Layer 2 of a small transformer language model trained on English Wikipedia (13 layers, counted from 0, width 128). Numbers have three digits each and are written without spaces.
A neuron adds its activation times its output weights to the MLP's output. To switch it off is to set its activation to zero at one token and run the rest of the model.
A neuron's activation on a vector x is GELU(gate . x) times (in . x), where the dot is the dot product.

Input weights of the MLP neurons that the questions are about. A number n stands for (n - 500) times 0.00059.
n47 gate: 817384663553583361449553582376466383575330323290267134504472426543299233468354634567586337965674472636724676488572371434649307543620617590426350429525604455447595663424617576253487450376595475538479576413684477560500336417508401467660662645639436354336446417355622559542544471634356561541704624222604677554618561541716314512694626663752756480565570596368270647363440399780667372448566
n88 gate: 680316515508472563488152669533328445399276371453496346551516516262673508904187457473754446500721492722400886592492575608689351381326625465586621423588375548575508500325661622655529636516735568463372284634437493488426629584488236343707607409504336452419540536492399528792357544533557383406837492500612425560428358543611391488521461443429395496702364403500364304504650333586520344395492
n152 gate: 580623298412511330620250567376408434420271361394443403518625250515535481398592574635667463432565651400654504428562426223542585407431312378556500177654662366452504428813315584429535459429705414531470401559338717248577367466621521425595550632508519424451683121400520523504569557320661704577562504655451351363603288478646496526250650629402428481493564333631449348595496592611438713579504
n284 gate: 606685678553535667345413428408551081648451357368607404553576611524635396609508568559515424384401341523461332530623388353658524563441436375464484365581446504504400461520368136458428353600423450643531437484590351293480504287683518581555508524590374430516155639325807461747452364310685598572555311326635641937524625527559549527532372457447727500249362594595511444470661622322561446378519
n290 gate: 504570559516553496382491512381525355300452472472559483581573385454508295552484314555557463492311670488500564382532585574652598327270328549897384500525562565292504496441740208365352554278750545670434579582764549496428393545608441471434635665646529351200426714559323650629496314440525748758677446634508599558335517718139392653359464326177583553673459263601292359328517341353480344729414
n325 gate: 792370532438441305465604326596664529398393496504418736429496379306517482459595558560500725285435504462378600581252570508535430422318456280547521451534419684588613735547534671550439530580584706648656393843318244639656342057372508517437552444735517211496437391686425914398504576641496811529517513573424478319287306591509447407618335479412717558789391419590557487643526878539467408407508
n425 gate: 578589736525436538465322651644248430770397599359314614441537614487845332459272404371685614517344488252441531488676417551639662313459761475480470509822543740513441581431423500399417449250610420343280478544250430237509513424611480419540592443457465573384664559378651500522299851624608810458426576663351363546138469583539273470527583384700607592811521290487446654368624301674325441571310
n487 gate: 360572574456359635479297485234962512549368527248587592568547753301679357758405397435532626532516395584456270500488333218599479471698706714579488191496492512472500485438618443516629706577616673828407196378462530571375412411488477528656405704304380667296420500450454471471566354475282630425773536550367458496474555278463433504361583439690610440729468357512441408555395364661476456301721
n47 in: 529627772618795449500350257512627484375361469695447575661473436570496479434426433489350578772333477623652483431392314392426603356573533571579307428285452413334603405545589310369479292564337524492396626667538746657533454368327519272605549599658496093294492448705479451670257605400256694649328492286540700749551454476463504432562356633462399350559568662316632475624263516418418345345603
n88 in: 359671610696496612366570500407663480714792425500571703480528549425378508287619544461387733533354461282512149477638559573387761215732504612645521266700607399375286474500348314472349414264208402630488591509332624382374309602710519455404546580512446459302293365617667359318551603359371722612412618410455491460573884452446456410487357438769649673388374492517714373548449579558576504466646
n152 in: 444463595619276511409461517235639446426573589328260515486410266526526489560719601312293670217436511398254344518493584331500466587472569341538522574518371402555322611500456601679492342636540617598452694362469476617451190562515388478573474481515515659556453566594523627563649441512481643504613551321445826492581592514211607636431586370473392417708639199226550614336366522617478515562460
n284 in: 496308374591465428583761518413405575344496526590441408280466331203417484713560330485538503377512548603519720441522548577306572480352335557280550561392345641397290352594822723684587573554481423432542465609443479687552299643469353542580460599250401434418446519500637625371370492718276560311710558707585484226431444451382410744612632547698656435694642445555309632283528233468375412476512
n290 in: 367524824540488412429334576668633639409556504361346593556345549596596284535500420515238642239895375629390163555645412532337513701649453252450340872557394310629673541525525479476274467602520463550305467270358665466441589406274434423469416559224388598451516508718560434265579570304400559480642557383577483570612313560687445414449540410798364343478597389729492415449233666408420407457630
n325 in: 307402311337410577609576570455621462408405500477560226667249649625553537305292496717621384263448613465579247402466524516334577601511545620404548701559361402699520335368552400469589551547473520662107376574566627313472611543544602512637735524456504512340383472609471145608584567471769316454621193409701652530475479585436515461557469699463472609601473440637316082316574311577492433475547
n425 in: 509277560412267526634437299653427574772292548670834416376355745426721360452242447423748516558344392353334365435617379500744731564660645526500446695625338629518402549623590632140477343652442366311500659477543381357643435356441457397395422472704344979568718522482631400509176626692596605223381370517406304616240303531647478675285307288659654319639406450376491728430654477578386411359438
n487 in: 685524644589752535208631459598500643448533427523448287671732524532407237546504523496629475429306352293697520508496733401342545293481467399467603378756754297477383568636381436520370464429465598467362564224508573667614664346532560508533638203576540623672543630265558528512664615360516765508435618492666611491421145547181615627578558707314352523464614512621373537373430665451744524442649

Output weights of the MLP neurons that the questions are about. A number n stands for (n - 500) times 0.00058.
n47: 373261573606179723394529544583458522631392649455635749299444525316500731488421602529643425539679584607665439578738655635396629491522707533441645561618366394537402259434324516500361336492448680649566459696524218409474678602717420540390453378500455624546432474616522371219339489508688478161806411689589442436418319466443589705537517735667280596510535364500318683411797369649527613442404
n88: 548433560421377555509470592581400566474293226382506429592610420369366497371561606332594308654572475341521407417672546460646616386551608578576345497473567636136370252380482497591509611484758445616434524488420572386300467420684726526978690435294397512328486531493526529511556612517457529596600511376444393556607456591463384522503576618624401585356459118529426425434601417368447536506482
n152: 515399571267687586536663432298474612524473445663469680457584511530241331654532581648366173397520651352708457328609541413335432473453508436478532666525654379488666515473503406343467355434411367717531474565507556567623500403493731380610496533341230484750515426221535564440615408605493477532605338567490546353433520375618385382427573578438605579315238500417571360525473584262569450530282
n284: 576467478421706522446591500571320232486633377363311614621611616438255363596532441500556333470406445633394659549679200359411447611638552356335421406531503526343462613447500397488513465445632546424413612564524311626487531261615558605256766610382497641588475602305611537832593497392749593733510504484531426667695454536500489416497287640393481525663369603541609656497559579511605448387493
n290: 504419620391496467542504549826769633669565332316480348442537634443615442701446399624216819691496383557460481411457589760603541464623609525387673373419378347723638489473464523458355532472669467402395633186327632345493641446771472476391652496271617652271492542586442353410376544379210517467448456588468415517314257648523403323438349306590222269519614460536365253681481583559272642442487
n325: 558478516414416497532572392405504421460637746439347525454808426306518475523504459316572373404658524220513637387409433448534469430581371428322579458279524757673707727536348500298560379452795623533584256653257581417365467450210419595455311574647313666504574543809319565488415432446474632452331570616314523304282567398434492601735527482731524446522443588544424676567504593566563418461256
n425: 635416571536457643564489475537628268462482449543493463665532737592462369793529385363451712599480493513453713363456574529482654546286519500641513331374407412555398658533623349291384422510424561424516812581693531489652569669560558493552572480738622552407540287707354460675393290580428515500511462599308535643518536539634642438468460245562686486783483716579504493416553638463408427694358
n487: 296681657404463584469536500785609588520626471557547508607367658466630388431357512640665319508417534436363440641586665470418254354532625354554683668600408719618359506614630561270633629480525150514565695396448508492348615461347216208632459470413520622451633378443676542304639435376334521180492439420193496303685375402578329369365496431406481496312576451512305545804675736797492661416556

Each question names a token from some text and the token that comes next. It shows the vector x that enters the MLP there. A number n stands for (n - 500) times 0.01.

Then comes g, the gradient of the next token's log-probability with respect to the MLP's output, scaled to length 1. A neuron's effect is roughly proportional to its activation times (output weights . g). A number n stands for (n - 500) times 0.00075.

" km", then "2"
x: 735403561567518563603730515504505540431587565419426375583609330639234460399481365435599463677413570460668429542466473408584392485490521399501428514536525463443445554343506449437517350444350644451475498684502448534514448487399483537475607465718425416676377395518397497510500443263477500419583622707310455549521509564586571285515547535402461613674414787518504502394471618569421645567673
g: 565473264638608506482637481670608614507346593517449549527417423426395908203854372538597517562654352461414592231382544443321578491306562624495535617508342589407563475516642628410591452524497425338361592603454684422495509497650420501331415617745630374527601440426512547471423625614527346562418409531440532371388420385555546785460355343507706511278589582451708504572548626433412565502440
Which neuron, switched off, raises the next token's probability most? n47

"gy", then "ll"
x: 487599639424564283518618535586423590371452478352511445624552535466377658446626545427410472486517553552469388402449412473354691542588422440514749348582540356359510487478520534560487555573473539475587348592563558495441549482404670428440361584558254343527648509579606395430662674426703634519487603614640497655646466518255625551538424449384335565500518555289535611525563582639350370489474
g: 346508464339510528461497538810419434414423704383659595654349498536423574401393278560520497574306529434321512429343616785714499590449661655559665479589489541588450666543591480576396462495568564440308509377441404518597438526571362446325405251477452404490362330327518440421572571505098521442345553650231570603623628569503646455420310531515404466525373557269594366448597608712341588599448
Which neuron, switched off, raises the next token's probability most? n152

" |", then " All"
x: 423606511461511502451473518400652628416541642399518523478491405548422414457564444105449716476479519552453389337555448488547640530500578602537511430443410428637480625450627512620523442514292610557569587653671483516443445440482446589129380572519489521383501430690392444493370463517430504684505462388525574576547534395460441425513505573473494508542464549421653469515479567606568558450409
g: 518675507338356468478527495440595435529539425365692364579677412588620599530568484456379504588611499470419474650274496401469554379738615420578588372247224382471352392545286430485311706532486693472500479606337488725557613320577508818590607483572646376515505663613569412537449396649446653522600246619577490521601449475198723548406497414560495391703478378588511532660296560446350612356557
Switching off which neuron hurts the next token most? n487

"el", then "k"
x: 307694563565626304608338508407572466600559501675384573408449795524708374572367522552509476449533556467646522615503626501481651505436612527559513630470567437766563483458636705538412617667497380574670513661407542686326598509462526651482639457400558389783453639573630648400506418538349527484577476454476585354511557502478503453429551339507563434508550711501668580546426437591501524606607
g: 523452635551280409502352312504396474584428390667584385565350401559353343725337359471542579522295470442490545425518350418299414280632386574371414579595462351534646453574435589574302323425489653627368480309493281366673522473270419501365430359444370586366431469345453513467506230597489538807711316408601409659478561718447499471460546423418327598500426589665500492413387613328493505316675
Switching off which neuron hurts the next token most? n487

" May", then ","
x: 548739568500560525592626542553467591537442492619362315562465506624534418511573482534425503652540316559478637455502586471515656435484631494459419494519476534507552569603765486633502370374086508606545587722655476486541363439757398476325434719342338570423480529554438582282545432488478483541429565583367703413568514538487411440557422502582556562483568680466477612430420548627579570606499
g: 524665703460402393600380647449615628560286552319420453541479580454481534620521648502625155486610518696502728481695475335364636534612467783359498507603473458649436589384677300532489431681545749646508190716443642546537420544591612501548634452527412553512500590479395539583477678509389600567697378362592424424622547380399594606590491728626204493533490480286602519476637512380463415624530
Switching off which neuron hurts the next token most? n47

"7", then "3"
x: 537563379628525490472453594490506636451436448551543440488615418667276432428595591630567305456436526525478588208464440589545826443343458516475569416617384592533625679475410539506452388385463382555593495592589640407498463474510538644233347448500391531599537462547272439487527371508489453457534512376403590355468489460558455402508493615528433471371453620551529447558361470625424562668424
g: 481645626399383491322456581501600426536569249614746508700373756578477511618691349417545454313656379613350364586578304533786518482542352615455405706621495414450624527378488646410332714616575546341605498592288372585549304538401537308435362356630594466487414647650599483417481505378404540379369570594628496667703384483395439760367538369298453428545420555572601476612509499671407495386486
Switching off which neuron hurts the next token most? n152

" located", then " in"
x: 512398453553498633443641634490556339623379594575427435510531440573383429578396470742579394378494567657519399682380524546516210509400481353384542560455485501640521513471467640528545563611442605368448500725493440584545667484352501472342431408582447467498549497465624585568563479582443506439589453566676518499514562298557375454543506500325594599723288687566486274392533583575543545465528
g: 536494421344462627396439627591492507461530474664616415362604460590380368736559450490552467606358682531382579518379414538557312713654522617341535403369596284479540587569395344470634303495617530716163550259622544430404385295436548432466465562429744520512546485531603472713543493364508578414374549525748479456431395246418480348497473626437684696495567480759389639501467161541525297459570
Switching off which neuron hurts the next token most? n88

" to", then " the"
x: 466469451481363330517464459632362625476425660499528646263232499403561487462569557330485450456383302582390338536500417611581464551483559348558473462568522469572484622548589575634288414539525388353456638586535379542538426320464429424379604541641294481650594451709570488408392573688634509372453435519423571662438524600549431485548384316429654535681544353405543520464542414530476606470498
g: 554407623467348645359677584477581513488383525454407659645377642699248281513596636491371445557538457529434629542272450488721432384509594228491499517461516452526519544437679503442545396413590640182276672303267470476620456416395383562570486293475479500316499393540384337472449466595473532623546436443504466428541679662546573572630719347400564563521326526418643481621433621314313801678681
Switching off which neuron hurts the next token most? n425

" June", then " "
x: 623727504507494605623578593532494592421529437637427307585454508463546425554554505552484510632542338590519588475556496362479676497471640452412413455491514450552637547610675498583560415406159538671525632671681445415499383458672371479332379782394344595443494529730388619348611511568426521533428576619395595444618571618415436453575473530610515576509491677450445656472399530638589561590480
g: 366566368466506627339507526484421429449459344538367474541559615788474424494469537526355788564662454270379384561317556458679407509271487315677466571423466454448559421518379555641484627542491430341418668463436518433427429505672479544576312504407609533382602401577515533291639249582278314543338538669494603481354591621432437492517591111399764593395651464493408525592413502556644815385382
Which neuron, switched off, raises the next token's probability most? n47